Layer 13 of a small transformer language model trained on English Wikipedia (16 layers, counted from 0, width 96).
A neuron's activation on a vector x is SiLU(gate . x) times (in . x), where the dot is the dot product.
The model reads these tokens: "er" "." " He" " has" " a" " c" "areer" "-" "h" "igh" " A" "T" "P" " s" "ing" "les" " r" "ank" "ing" " of" " w" "orld" " N" "o." " 4" "7" " a" "ch" "ie" "v" "ed"

The vector x that enters this layer's MLP at each token. A number n stands for (n - 500) times 0.0075.
0 "er": 498,501,593,608,394,631,605,379,564,642,522,456,558,592,330,400,450,206,364,416,536,442,541,665,566,427,478,561,456,474,474,382,339,313,701,392,671,558,547,383,381,442,397,469,389,387,546,615,584,464,206,652,393,476,259,754,434,557,210,299,353,405,428,487,552,488,315,559,555,137,565,556,467,226,730,392,470,335,383,677,550,575,486,542,439,624,447,356,548,643,375,498,478,408,292,488
1 ".": 552,496,645,522,395,642,560,433,561,608,585,550,530,597,332,421,466,250,345,418,499,417,535,667,633,448,495,571,498,453,489,364,340,266,766,332,588,587,540,447,356,500,418,413,355,421,567,576,532,484,214,649,387,507,229,745,408,553,243,348,378,384,399,500,539,514,257,569,526,101,551,644,493,218,661,387,439,355,408,623,526,492,448,639,393,669,426,411,571,598,347,551,473,482,328,505
2 " He": 490,449,534,464,496,599,594,463,565,268,930,321,474,490,356,533,462,358,286,490,432,430,545,559,646,641,362,302,369,527,522,361,271,533,647,600,463,433,747,498,549,616,605,289,348,338,546,495,418,532,227,310,517,579,319,523,522,396,306,410,348,552,451,575,365,438,210,531,553,310,339,484,433,220,550,344,463,523,454,669,477,514,717,697,397,440,255,444,408,511,455,393,722,310,417,269
3 " has": 310,510,591,447,392,536,262,532,384,241,750,303,559,562,400,396,432,583,253,398,662,468,558,654,620,609,429,517,326,763,505,238,483,521,599,615,537,429,732,406,460,604,518,429,156,291,356,575,365,448,189,359,481,567,442,695,554,390,398,436,308,537,569,497,478,457,511,647,436,235,370,648,404,465,698,465,263,574,595,498,533,587,674,665,448,353,268,201,505,540,495,425,591,429,469,268
4 " a": 493,505,720,381,489,555,587,373,595,416,644,651,651,619,441,327,409,484,405,375,549,281,535,548,614,401,533,488,145,477,550,359,428,454,250,699,693,274,485,690,488,455,369,589,699,372,425,387,430,528,328,491,457,419,204,718,491,555,364,402,352,505,557,524,519,582,257,604,583,280,596,660,373,453,690,316,263,558,467,522,537,582,699,580,412,346,289,274,568,437,273,328,623,435,387,315
5 " c": 448,434,780,379,502,661,481,492,596,678,785,283,479,503,474,649,315,416,351,425,795,346,391,275,343,493,556,607,482,384,583,378,407,404,223,275,510,554,395,472,389,459,479,468,525,573,646,519,478,565,471,433,309,435,306,607,492,439,108,422,339,641,377,423,352,669,513,759,404,432,725,623,423,358,643,434,482,474,520,691,604,741,597,387,390,417,471,501,404,455,410,623,580,551,328,541
6 "areer": 532,408,482,504,492,757,533,450,618,563,794,397,645,694,532,392,283,470,534,287,748,344,411,544,474,557,223,547,505,619,453,444,389,466,657,504,530,428,606,586,507,357,435,430,350,365,602,615,542,663,490,593,189,747,542,502,529,406,334,291,332,578,362,448,362,497,158,702,397,386,536,449,396,366,486,299,565,585,579,579,557,499,688,426,311,391,277,362,324,422,502,411,821,476,282,393
7 "-": 531,374,579,566,461,636,331,646,452,299,539,587,569,501,589,397,405,435,495,388,619,591,475,265,480,309,474,581,361,363,515,307,119,699,298,425,379,793,512,531,675,659,520,424,456,436,471,607,586,503,429,562,395,495,477,806,439,384,343,422,255,586,380,321,393,532,395,674,284,643,524,394,307,291,647,372,454,622,550,628,616,769,574,316,496,439,311,452,543,503,380,449,698,518,341,393
8 "h": 678,139,505,709,411,506,479,406,487,528,773,514,574,478,561,688,385,277,632,578,773,412,299,507,415,615,465,456,557,577,658,188,211,521,257,423,449,432,424,598,368,380,493,428,538,305,406,654,468,549,503,559,622,336,606,534,367,543,441,326,322,615,482,381,469,358,503,518,276,648,463,393,487,457,711,258,595,707,617,527,635,595,638,583,465,448,446,504,365,499,465,529,878,282,276,480
9 "igh": 668,351,526,508,462,596,547,405,591,576,823,494,740,484,594,219,591,301,349,616,793,366,418,381,359,532,318,637,201,491,551,406,411,486,417,567,727,463,467,493,519,332,445,407,441,384,602,526,514,592,594,423,203,483,443,562,421,754,225,426,381,552,564,540,514,571,279,696,427,623,424,583,415,442,613,436,577,525,554,633,592,332,868,456,488,526,361,309,597,545,632,588,712,472,334,457
10 " A": 431,493,500,477,589,710,510,472,602,547,828,685,658,545,515,410,339,347,351,652,485,327,640,412,441,404,581,367,412,472,531,373,398,515,484,322,424,506,343,466,698,470,380,486,568,513,564,576,424,735,532,594,371,504,611,756,454,410,238,433,395,488,608,206,408,404,214,468,386,406,561,514,460,485,527,424,398,756,434,495,538,512,970,525,554,399,581,498,350,361,219,525,725,590,286,471
11 "T": 427,242,440,587,587,763,353,463,576,618,860,565,625,211,522,482,264,450,387,563,611,552,591,433,315,487,416,462,464,508,530,506,603,480,537,366,696,646,587,581,581,535,533,318,361,265,547,789,683,515,540,648,255,469,618,581,508,568,298,632,316,596,436,481,155,550,121,377,295,450,497,508,639,569,548,460,483,517,577,649,487,522,577,648,352,329,570,404,575,373,433,587,493,541,281,464
12 "P": 643,270,279,655,452,580,346,386,716,474,737,527,718,358,422,399,118,551,439,483,378,389,528,466,276,507,252,547,451,436,655,478,546,496,576,390,596,537,590,553,568,567,466,455,495,327,407,564,442,446,582,415,351,583,685,589,627,587,245,470,421,496,352,555,301,434,84,475,250,443,492,731,560,466,421,454,423,417,592,552,559,630,612,700,569,245,443,352,474,354,530,391,638,598,291,314
13 " s": 585,355,402,635,381,530,387,564,633,404,614,449,589,450,272,580,378,432,386,328,475,378,483,388,435,569,422,597,570,786,526,389,442,508,192,405,607,681,492,649,532,457,348,496,426,466,609,352,565,486,293,556,446,597,615,641,408,645,318,241,251,517,181,492,276,523,487,402,530,662,356,624,465,593,686,411,528,451,627,483,642,414,919,417,346,584,386,570,328,301,206,601,531,435,424,423
14 "ing": 596,662,554,585,358,479,220,389,590,595,531,514,425,709,743,365,384,394,175,460,463,479,627,403,405,515,404,690,428,474,662,176,364,395,598,402,650,667,506,399,671,486,554,612,408,405,501,596,642,404,639,607,414,559,587,613,553,248,544,257,370,255,298,499,365,572,434,682,550,390,410,635,371,583,792,329,625,572,698,648,556,476,557,283,341,281,299,541,548,421,402,512,588,241,422,538
15 "les": 556,356,536,655,453,603,357,578,543,486,513,623,737,522,325,279,356,411,482,320,490,230,589,323,510,641,248,685,544,488,667,428,655,471,678,469,654,630,643,442,656,379,337,545,406,592,494,505,389,570,495,439,426,541,480,634,580,550,436,479,334,474,212,534,396,451,24,639,456,295,414,616,438,439,811,344,544,581,586,446,611,513,762,367,318,423,346,509,492,590,352,380,558,527,368,355
16 " r": 483,301,139,662,366,499,324,567,517,639,625,636,474,373,501,490,347,242,352,332,465,479,342,365,392,468,368,540,323,440,784,351,465,589,324,404,657,581,688,502,681,532,366,568,586,555,452,512,596,550,420,510,569,441,636,588,624,600,491,447,238,585,271,358,546,503,539,529,598,556,510,617,310,268,805,299,577,508,541,595,694,457,744,516,217,589,391,345,340,613,357,464,604,756,359,460
17 "ank": 677,400,482,589,290,648,202,348,539,513,617,627,564,510,574,390,380,510,256,422,439,350,397,447,435,551,517,515,425,619,654,318,406,421,785,395,592,454,580,258,492,513,482,685,299,583,495,505,455,356,472,663,394,381,499,621,711,505,464,505,504,272,237,585,380,534,286,634,497,390,439,662,418,402,838,236,757,547,565,483,713,404,883,423,301,353,550,375,408,534,344,554,482,545,457,511
18 "ing": 674,409,424,731,537,425,458,484,598,547,346,660,747,573,560,285,342,475,438,442,293,280,493,419,430,332,306,659,510,544,605,204,734,337,733,464,540,692,525,466,561,482,431,434,439,437,592,439,539,485,266,463,358,431,609,504,708,426,535,421,394,388,489,629,396,475,137,466,552,254,362,556,429,274,738,278,708,593,468,518,674,441,681,552,422,271,349,528,291,499,515,424,703,501,462,503
19 " of": 690,418,638,573,412,387,430,476,538,537,387,673,712,531,611,205,578,364,318,495,358,483,435,372,615,531,318,597,479,539,601,249,504,264,482,537,617,538,438,530,297,691,425,463,506,431,384,622,537,699,462,572,472,446,578,648,584,647,399,416,377,474,314,545,412,676,220,424,524,275,434,516,384,325,942,453,570,483,424,613,589,305,712,551,379,369,419,499,397,623,455,402,711,618,502,302
20 " w": 333,375,645,818,564,471,548,563,510,563,642,460,597,367,408,563,484,515,210,510,453,519,492,313,424,598,522,568,551,564,504,275,373,329,361,400,507,434,609,605,498,529,391,643,756,569,466,239,567,610,243,457,570,456,210,598,297,695,413,553,372,449,242,513,454,550,415,599,429,427,602,529,457,306,701,421,803,690,446,537,368,423,655,338,349,415,676,581,491,767,220,556,787,551,318,359
21 "orld": 558,312,612,633,353,468,274,506,601,594,771,629,598,552,575,438,540,326,378,420,504,459,541,479,502,496,298,546,349,569,514,289,571,466,537,449,569,428,646,568,666,562,520,587,244,239,671,353,537,581,563,573,346,537,732,604,588,243,561,489,348,374,489,642,356,407,145,374,480,375,515,448,371,460,809,288,740,642,418,608,540,437,660,477,602,482,579,566,790,440,433,481,620,829,282,307
22 " N": 517,417,410,659,624,492,403,468,482,449,656,436,431,257,515,510,535,472,328,336,405,606,473,450,317,628,509,443,560,366,741,496,256,576,517,170,568,601,496,723,482,547,417,510,393,444,556,465,606,471,555,675,521,405,653,466,452,586,401,404,526,478,492,323,295,500,212,612,508,276,537,574,694,238,619,506,442,540,633,545,439,358,799,493,175,385,625,512,554,439,149,578,608,429,232,394
23 "o.": 507,452,445,539,794,647,301,380,603,533,731,379,668,403,386,361,195,387,269,792,514,391,666,466,534,582,488,500,595,321,523,442,534,242,376,462,500,585,460,336,473,496,506,524,166,378,887,489,456,430,584,538,401,505,397,691,607,537,470,413,378,278,650,553,392,511,180,653,487,486,478,568,674,365,538,375,613,388,693,561,453,561,628,662,247,412,648,602,422,540,493,445,624,728,424,338
24 " 4": 567,484,330,665,591,556,409,429,602,412,586,523,578,319,345,236,282,567,352,571,377,297,402,568,479,383,375,321,611,510,437,509,705,370,606,452,471,731,530,434,812,651,446,371,504,279,426,504,623,483,454,447,455,542,539,645,498,599,419,446,417,494,320,572,280,474,25,462,378,453,398,671,555,289,523,360,456,439,662,533,514,632,700,698,293,388,435,546,536,428,369,444,721,631,263,336
25 "7": 724,350,327,693,388,411,352,455,543,390,454,406,564,375,468,277,317,572,311,535,432,349,462,403,544,391,455,368,559,466,490,636,683,268,558,382,522,676,709,520,669,576,454,234,508,414,469,678,691,530,426,353,468,473,550,684,540,532,314,410,432,492,329,600,370,330,85,365,431,522,458,666,526,358,684,290,449,451,608,536,593,427,687,685,329,270,383,568,498,292,477,486,460,536,201,429
26 " a": 598,283,316,327,549,364,400,380,609,571,644,672,510,566,553,370,387,533,336,366,390,330,552,446,618,373,534,464,240,520,762,398,626,437,281,601,652,495,415,782,683,500,389,517,839,728,491,481,606,521,274,553,435,285,405,643,349,605,354,410,375,569,529,559,441,544,349,362,547,396,427,798,421,488,685,320,338,508,598,400,532,499,782,532,364,474,400,394,347,345,246,557,540,422,308,543
27 "ch": 538,498,548,247,290,557,407,367,639,366,694,497,628,507,480,548,600,498,465,527,254,478,780,123,314,565,455,674,529,674,647,366,360,349,471,432,520,620,670,529,375,435,645,452,599,661,460,596,622,504,621,660,180,558,330,453,402,530,558,588,502,630,286,727,404,396,307,464,477,503,518,718,497,470,637,640,619,728,464,723,412,574,574,646,175,246,324,402,475,665,404,406,667,517,285,526
28 "ie": 379,677,611,682,554,642,532,227,547,397,553,465,615,394,635,400,612,331,415,466,317,484,601,426,505,601,444,560,142,605,531,314,461,332,490,386,547,406,272,495,483,388,578,558,598,452,355,644,519,619,560,765,666,431,436,645,463,328,565,697,412,307,283,403,521,479,388,768,340,731,759,589,246,538,579,486,487,697,599,494,593,660,686,502,431,375,468,510,615,200,446,140,489,386,352,336
29 "v": 815,415,442,447,568,516,506,476,631,489,311,474,699,522,479,528,490,445,456,626,471,764,521,201,420,622,505,565,157,685,564,323,473,448,748,565,679,505,604,459,492,485,543,435,381,568,289,620,554,490,671,482,454,464,405,495,353,711,240,499,363,456,448,468,521,584,556,558,374,647,559,792,484,248,796,598,720,489,448,581,692,451,765,488,579,638,343,526,730,363,488,527,611,358,369,411
30 "ed": 708,410,722,558,605,483,550,343,689,459,296,569,915,638,544,404,523,424,448,570,256,580,358,538,550,569,394,632,340,633,725,244,637,464,624,636,576,572,374,539,463,432,314,378,464,278,348,556,637,535,484,574,334,381,346,624,695,506,360,364,266,453,366,637,439,432,327,442,438,295,419,643,456,313,636,472,608,705,319,591,578,350,870,483,525,497,597,477,374,571,388,686,569,547,533,444

Each question shows the input weights of one neuron of the MLP. A number n stands for (n - 500) times 0.0017.

n225 gate: 581,516,352,305,401,648,572,566,406,477,431,513,601,652,538,464,455,581,474,570,493,507,691,614,239,615,497,644,447,244,551,800,379,517,484,626,500,611,549,374,558,480,484,357,481,576,510,494,411,539,431,497,461,397,363,638,696,510,494,604,285,257,590,510,686,402,593,587,586,630,647,497,333,572,530,644,684,526,561,484,378,423,398,529,494,616,510,422,406,593,353,487,529,487,487,343
n225 in: 488,378,545,624,585,554,486,473,592,467,563,437,707,375,459,470,541,599,458,465,437,536,354,482,530,554,494,379,573,638,598,383,368,506,703,467,457,335,536,527,533,686,616,536,503,702,597,459,450,684,544,456,431,524,326,440,386,560,500,284,603,476,390,497,515,561,549,213,494,431,380,494,598,446,639,633,524,444,597,461,558,717,321,432,681,446,415,479,405,586,475,494,497,601,342,491
Its three highest activations, in order, are on tokens 27 "ch", 29 "v", 0 "er"

n302 gate: 490,480,650,566,430,361,471,354,348,416,602,617,736,349,539,348,332,218,644,269,608,726,661,662,480,483,359,466,390,255,557,686,493,479,311,644,441,513,514,433,470,551,380,544,600,579,487,530,385,459,294,461,486,537,534,514,310,355,630,358,524,619,600,477,517,352,613,570,602,682,666,546,523,493,480,554,674,597,437,449,370,368,497,603,536,467,412,379,453,596,517,540,474,537,483,480
n302 in: 608,379,412,416,555,345,462,702,481,418,309,604,402,467,586,381,593,526,288,503,507,362,252,438,338,417,586,619,300,415,396,585,612,658,351,279,645,510,470,546,497,556,604,303,494,378,613,616,656,460,510,442,681,412,382,583,559,461,679,480,467,460,451,506,503,494,466,503,500,428,299,341,513,371,520,553,699,513,616,490,414,461,641,613,605,425,414,388,477,746,604,426,394,419,527,432
Its three highest activations, in order, are on tokens 16 " r", 7 "-", 9 "igh"

n134 gate: 519,219,581,599,343,533,242,556,387,682,526,487,507,659,265,484,525,652,419,382,549,464,601,474,374,461,329,628,593,406,535,493,475,460,506,364,503,451,523,400,679,376,658,542,478,424,666,401,475,516,418,532,529,680,575,372,585,435,623,334,507,342,561,570,346,376,590,657,500,412,742,462,606,598,339,428,464,455,449,461,352,538,611,481,456,620,454,572,484,423,433,577,545,332,473,699
n134 in: 303,506,464,746,374,312,450,605,573,445,586,485,500,497,634,577,548,679,461,530,601,503,464,442,270,315,364,518,407,543,440,494,551,575,651,452,538,293,295,552,369,491,630,390,677,423,413,515,553,546,459,527,393,319,433,611,632,405,606,659,621,364,560,539,387,426,378,443,494,353,607,506,621,405,475,555,433,554,389,567,494,539,357,692,497,518,552,424,482,539,438,635,497,530,484,548
On which token does it fire most? 21 "orld"

n251 gate: 403,393,469,643,374,559,354,493,650,479,388,351,510,448,341,688,514,427,338,469,594,396,673,462,438,549,389,549,549,607,284,486,466,305,513,335,386,562,653,593,587,385,507,517,445,385,439,429,554,514,598,453,584,613,410,385,688,559,448,636,683,416,743,435,671,689,695,404,625,656,594,392,294,556,560,440,541,414,466,657,693,667,510,299,675,683,346,462,500,449,464,517,330,648,496,521
n251 in: 530,467,556,670,521,572,500,440,388,417,581,280,578,592,567,506,468,497,500,582,467,366,280,326,598,539,372,422,485,506,420,476,518,573,387,571,521,679,667,506,342,470,609,536,609,561,500,623,616,347,598,442,344,559,464,512,536,554,521,452,506,648,597,365,320,634,659,726,692,476,509,500,459,602,581,575,630,491,395,422,476,456,322,562,549,491,419,649,506,403,518,313,529,610,454,424
On which token does it fire most? 5 " c"

n217 gate: 400,590,830,354,414,744,364,575,618,313,627,426,445,452,453,390,494,471,455,484,636,542,403,565,276,497,261,389,556,423,487,464,449,579,653,391,437,397,503,474,448,448,602,481,510,563,319,490,324,379,431,418,627,577,513,415,633,662,439,461,507,755,372,399,416,506,411,420,317,487,474,513,513,539,575,634,516,654,329,370,415,421,522,506,434,458,497,565,661,644,407,541,544,526,346,471
n217 in: 484,487,531,327,407,678,488,494,606,443,642,484,361,607,644,677,460,670,409,488,541,412,626,557,566,395,307,348,474,431,369,396,352,613,567,481,455,399,516,437,447,535,593,324,562,445,131,519,411,335,448,571,706,406,421,659,465,421,350,573,468,449,556,488,589,528,461,593,614,614,497,558,484,589,357,268,406,394,583,392,592,562,494,546,497,506,417,528,375,469,645,568,472,628,647,469
Its two highest activations, in order, are on tokens 3 " has", 2 " He"

n115 gate: 364,417,618,430,441,587,719,476,228,553,557,527,601,432,735,500,442,304,607,456,607,491,396,533,482,572,584,467,615,473,453,354,541,619,500,533,323,396,524,598,426,616,485,479,594,480,424,506,529,395,514,538,413,420,554,575,449,554,465,458,660,377,453,369,521,558,398,515,602,533,608,462,267,476,361,602,331,476,760,530,446,468,570,614,613,503,653,557,642,591,460,439,395,524,552,447
n115 in: 316,441,649,410,587,622,377,579,544,489,559,444,489,618,516,538,595,532,415,358,591,409,433,411,455,562,523,603,568,479,524,543,605,541,526,556,555,374,578,535,492,417,521,446,558,440,590,395,638,430,466,513,443,527,530,573,408,573,473,465,367,473,434,268,594,691,487,481,652,465,487,341,529,630,427,622,497,519,669,667,723,474,524,450,547,383,573,422,521,436,475,305,568,489,553,500
On which token does it fire most? 4 " a"

n296 gate: 413,401,524,443,604,479,436,457,427,618,433,452,558,470,603,424,666,560,485,444,436,524,418,524,581,702,532,320,559,409,694,454,399,379,415,593,603,527,552,476,397,439,452,582,566,521,467,393,597,387,403,335,406,467,582,549,850,585,533,500,555,488,566,527,412,370,561,560,462,451,619,391,509,445,433,393,515,296,509,646,500,619,396,354,421,374,500,658,470,614,305,589,604,617,409,748
n296 in: 430,264,544,486,560,413,406,432,551,531,475,366,461,383,473,492,519,414,539,347,548,458,322,486,453,514,590,522,426,500,608,486,557,420,432,630,675,545,648,436,759,483,387,391,415,372,324,560,470,458,627,525,503,417,500,539,522,643,489,450,503,596,456,366,478,443,551,280,467,548,579,443,569,469,545,455,281,445,514,337,494,404,579,420,481,622,517,458,606,599,408,582,615,553,639,610
Its two highest activations, in order, are on tokens 16 " r", 22 " N"

n286 gate: 602,522,512,488,595,519,405,638,548,366,391,345,422,463,530,556,537,503,621,500,500,569,475,537,373,428,554,462,538,441,598,500,259,529,693,407,449,450,525,522,509,753,383,659,448,460,506,500,452,362,557,685,538,642,459,676,534,503,528,600,554,714,746,387,484,370,500,568,348,559,531,488,349,623,752,443,398,438,653,478,497,402,375,359,624,621,632,354,488,478,494,589,491,259,500,479
n286 in: 356,378,357,588,440,574,421,516,432,426,485,457,728,503,590,645,618,442,613,461,617,472,439,531,582,599,590,701,572,537,421,485,328,601,259,515,620,580,543,369,534,731,491,408,533,608,515,627,294,577,572,344,435,579,414,528,590,679,366,531,587,447,430,491,590,599,465,415,467,580,389,590,606,484,615,568,356,488,497,512,338,536,554,297,401,500,531,368,322,439,673,461,560,509,640,545
On which token does it fire most? 7 "-"

n382 gate: 377,610,477,564,398,674,534,510,534,351,405,484,458,549,325,680,404,406,623,589,516,637,445,386,439,470,623,330,573,435,445,484,385,340,572,658,453,409,458,587,386,549,642,539,705,649,305,455,598,323,358,544,480,452,582,615,575,683,455,347,483,378,391,561,405,433,472,426,563,399,503,449,323,648,474,615,607,613,541,457,352,353,414,337,687,649,582,458,610,317,363,411,420,542,396,676
n382 in: 541,474,634,610,457,568,466,640,469,600,627,488,553,664,497,503,535,615,614,434,288,500,571,538,433,515,451,458,485,438,640,367,402,467,389,599,506,662,468,421,518,367,547,650,364,638,558,474,546,360,511,443,470,555,423,690,601,358,582,467,368,467,427,488,450,428,539,230,411,695,479,560,651,378,718,634,409,509,474,539,411,353,537,462,477,602,551,509,515,558,615,422,483,588,244,544
Its three highest activations, in order, are on tokens 20 " w", 13 " s", 0 "er"

n128 gate: 553,534,565,344,561,447,467,651,551,456,434,562,441,460,473,365,671,391,599,405,384,494,584,525,460,434,230,623,630,350,426,466,457,362,467,531,449,684,422,596,593,469,664,572,488,451,435,448,473,472,355,272,387,423,453,509,371,419,664,610,560,371,445,497,447,509,336,392,667,456,676,503,333,506,525,405,438,491,396,459,424,616,402,377,503,773,528,625,376,435,382,705,387,457,552,586
n128 in: 512,515,439,284,209,578,482,562,681,377,438,488,361,414,587,528,503,485,469,479,491,469,460,438,540,534,425,568,380,670,408,333,591,491,542,534,649,429,522,442,589,528,524,568,558,790,546,661,443,419,458,533,497,445,630,565,373,233,433,537,556,587,595,418,581,446,353,588,627,472,339,461,552,672,484,553,448,457,503,553,359,473,557,482,494,347,522,466,614,381,661,436,521,767,305,527
Its two highest activations, in order, are on tokens 21 "orld", 26 " a"

n53 gate: 525,562,546,579,610,384,500,509,476,515,332,525,528,497,358,512,576,466,555,491,469,500,633,553,568,487,563,662,626,562,742,544,445,389,413,614,653,484,640,673,596,537,690,407,610,385,558,570,587,425,344,557,765,521,478,575,285,640,438,497,528,657,497,409,410,400,435,573,703,466,678,394,528,400,604,585,620,315,378,519,516,573,488,515,660,611,331,540,583,454,586,378,555,515,712,552
n53 in: 475,641,439,508,475,492,351,427,561,550,639,511,628,403,605,419,405,517,365,473,628,744,483,592,451,270,573,363,350,555,505,297,427,574,597,569,506,483,564,472,555,467,659,558,385,560,565,535,503,363,433,627,453,522,617,436,397,461,508,489,562,511,489,331,578,519,468,637,549,506,506,457,399,615,452,623,514,450,478,709,565,432,435,557,600,442,528,419,544,593,341,315,424,596,497,536
On which token does it fire most? 0 "er"

n170 gate: 449,665,597,390,387,732,497,565,529,486,565,534,358,476,411,480,420,456,571,414,476,744,486,632,305,281,388,452,655,331,386,554,560,753,333,540,333,568,296,466,412,717,671,574,530,708,440,550,526,422,513,460,531,430,425,514,299,446,476,700,366,302,289,507,650,599,435,493,695,503,466,586,370,326,562,603,537,480,331,483,476,593,430,500,493,544,551,378,385,523,479,543,304,419,493,523
n170 in: 490,532,627,509,566,403,534,536,435,490,686,398,353,433,332,606,516,411,735,575,452,599,580,609,649,494,258,455,585,379,427,429,500,408,447,563,592,497,474,624,462,670,373,407,428,478,566,381,615,326,494,503,481,585,753,532,564,307,497,564,448,374,440,422,635,553,613,424,413,465,394,401,405,364,471,400,274,636,563,603,626,462,641,384,472,516,439,615,678,326,588,396,437,459,341,689
Its two highest activations, in order, are on tokens 7 "-", 17 "ank"

n214 gate: 328,479,504,549,482,409,352,652,376,482,312,575,622,407,297,420,500,482,718,282,331,658,478,706,329,529,329,674,522,252,372,507,486,522,434,718,456,468,442,561,299,550,457,633,578,395,500,422,248,529,319,468,562,639,507,438,413,536,643,532,464,504,468,387,507,325,613,440,567,223,500,483,369,565,518,504,732,593,387,370,773,412,479,436,360,361,478,288,582,514,463,440,493,404,415,649
n214 in: 469,538,559,445,360,454,447,472,413,642,608,503,656,490,385,434,561,549,517,656,500,336,659,622,524,570,490,462,560,417,545,430,582,578,544,462,389,201,507,331,399,510,541,670,534,731,661,370,662,332,358,524,647,497,402,514,626,322,338,347,380,521,449,357,280,480,623,534,446,423,797,345,576,405,711,577,531,421,807,301,437,537,568,479,686,338,489,531,631,414,411,510,439,455,453,558
On which token does it fire most, and how strongly? 20 " w", at about 2.6

n84 gate: 581,544,567,430,483,680,529,752,646,510,541,493,487,607,484,368,559,500,544,516,530,598,493,585,497,411,431,473,552,460,363,486,427,569,552,356,593,446,503,560,194,676,350,439,603,721,328,526,598,242,575,253,700,507,564,507,564,382,400,470,733,510,537,645,598,546,629,530,263,375,466,598,507,612,326,517,634,420,394,568,415,199,490,497,431,597,483,645,617,593,562,500,368,416,430,510
n84 in: 640,625,600,554,422,645,620,664,612,457,525,601,647,418,336,358,467,485,463,620,620,368,592,647,542,522,432,509,581,528,433,386,380,676,547,415,519,512,374,570,341,399,400,457,575,608,401,599,610,540,536,333,497,482,617,691,515,463,573,518,789,410,391,527,648,503,477,575,527,374,429,729,503,435,534,441,600,585,620,611,463,482,533,355,426,661,373,383,399,440,663,425,482,436,408,524
Its two highest activations, in order, are on tokens 1 ".", 29 "v"

n83 gate: 571,574,494,290,725,310,577,375,375,395,447,324,358,518,515,456,567,349,614,436,404,512,589,516,503,466,392,447,642,268,607,497,500,551,512,543,595,441,512,442,583,478,494,528,527,421,530,636,413,481,332,503,544,518,587,575,488,581,638,751,374,328,616,658,463,491,491,567,542,252,491,449,540,388,600,478,565,390,403,609,469,512,412,564,566,580,450,534,414,634,532,315,655,423,772,534
n83 in: 462,435,486,438,438,437,516,412,469,524,473,579,568,446,479,333,604,421,476,524,655,249,367,680,611,528,407,437,517,467,478,454,660,439,463,559,489,628,478,505,372,664,549,277,487,327,390,481,500,475,561,497,648,611,440,464,484,634,527,456,450,533,581,492,585,537,487,642,354,440,538,471,584,483,274,585,430,403,393,516,585,642,524,436,540,535,561,372,562,500,506,460,521,291,525,610
On which token does it fire most? 0 "er"

n125 gate: 517,500,490,529,627,587,440,399,465,606,430,550,543,563,649,273,275,530,437,438,473,543,513,453,329,523,658,490,507,437,589,387,428,534,513,727,589,427,433,622,500,323,543,636,451,503,288,542,558,272,416,377,346,365,367,446,346,497,414,343,776,493,740,402,667,380,525,382,494,683,604,490,402,453,440,470,559,533,272,507,510,340,506,444,377,642,376,420,447,615,643,529,360,530,335,582
n125 in: 453,420,562,614,529,518,540,755,606,467,377,497,536,740,494,446,541,479,538,369,509,399,625,485,435,578,590,653,597,348,471,506,488,408,633,453,375,509,369,607,438,270,453,310,477,442,597,465,578,722,693,680,509,476,530,317,551,476,527,679,388,440,556,509,374,399,514,529,520,396,476,575,515,554,651,482,601,550,366,584,521,377,485,453,601,538,464,348,464,285,567,573,477,482,568,400
On which token does it fire most, and how strongly? 30 "ed", at about 3.3

n30 gate: 721,507,522,436,375,822,472,647,455,431,464,598,544,511,479,621,696,428,641,582,667,493,822,587,504,636,489,573,422,511,679,311,237,403,489,810,399,685,380,395,554,620,482,515,539,614,686,600,366,555,574,525,496,611,460,405,412,562,464,409,529,430,565,486,507,765,757,421,401,475,376,412,536,482,438,577,489,471,475,456,533,511,326,543,578,735,339,409,565,489,463,479,450,381,173,514
n30 in: 473,673,575,480,671,497,539,497,592,231,345,514,394,384,527,373,587,493,201,543,377,476,660,390,324,524,463,583,382,476,483,517,302,426,609,246,447,555,507,473,705,240,378,657,648,430,413,570,517,617,536,433,490,520,414,328,562,390,412,599,673,341,541,299,497,513,552,365,403,486,545,543,561,648,628,410,565,436,564,600,420,473,503,651,709,446,700,456,490,628,602,607,436,500,412,342
On which token does it fire most? 29 "v"

n172 gate: 465,634,450,566,370,544,486,521,373,562,400,474,394,494,443,408,373,512,550,411,368,627,518,609,287,547,380,663,443,315,529,541,471,431,463,558,548,362,415,605,350,432,471,479,584,443,425,416,349,423,480,597,476,692,356,473,479,497,313,485,661,524,587,471,358,463,651,558,414,373,612,651,378,491,351,467,518,593,514,618,372,425,552,616,660,456,447,597,550,480,449,558,488,734,509,668
n172 in: 611,401,533,544,470,418,405,606,413,641,506,497,479,527,450,370,420,542,458,409,539,557,533,515,402,600,523,470,396,509,446,545,671,571,515,578,549,527,618,416,719,494,491,771,438,453,479,323,544,488,360,521,412,634,313,412,663,567,449,252,702,613,613,438,609,368,555,482,512,334,439,529,315,464,479,661,494,336,657,642,412,403,479,387,591,413,430,545,401,444,374,621,512,452,357,497
On which token does it fire most? 12 "P"

n91 gate: 413,485,626,562,432,488,416,314,468,446,506,461,503,614,462,388,601,467,713,598,551,439,639,427,557,558,303,549,512,533,623,376,316,351,468,593,525,687,600,602,434,458,500,482,628,500,577,456,426,454,394,462,713,596,455,552,503,515,644,409,402,463,384,384,606,739,422,652,650,448,409,403,596,265,628,527,425,500,571,369,448,396,482,476,544,401,445,679,410,491,661,452,411,611,600,476
n91 in: 442,482,592,455,658,575,338,525,619,411,543,389,642,454,542,351,539,494,644,485,488,611,414,618,469,310,731,457,557,562,500,383,431,437,557,528,646,371,500,604,731,537,521,457,488,548,539,524,533,553,548,389,410,427,534,488,497,240,430,280,572,587,564,458,624,599,356,372,723,741,661,551,555,572,556,472,561,439,470,413,275,539,482,454,599,521,603,407,620,436,601,394,594,466,341,527
On which token does it fire most, and how strongly? 4 " a", at about 1.9

n129 gate: 478,494,623,485,427,710,681,716,536,302,547,432,602,420,336,428,473,608,737,488,550,578,466,488,503,381,578,397,453,568,623,410,467,389,515,389,538,612,572,762,308,559,460,345,540,430,607,555,485,481,476,545,547,475,584,685,544,618,515,534,695,387,466,333,634,567,337,479,424,718,422,461,534,506,434,340,488,531,333,481,491,384,421,512,569,679,506,494,383,494,637,637,540,389,506,506
n129 in: 259,471,432,485,596,610,489,473,509,639,530,591,396,786,413,583,517,447,579,610,571,405,447,260,488,446,497,518,521,571,278,547,538,451,503,559,530,518,583,529,494,346,570,438,590,486,517,532,601,324,483,471,703,570,494,578,464,589,532,628,545,542,465,657,316,399,506,436,494,539,420,719,567,204,521,506,526,435,488,637,626,709,428,372,500,497,434,441,556,582,564,471,523,529,524,383
Its three highest activations, in order, are on tokens 7 "-", 1 ".", 11 "T"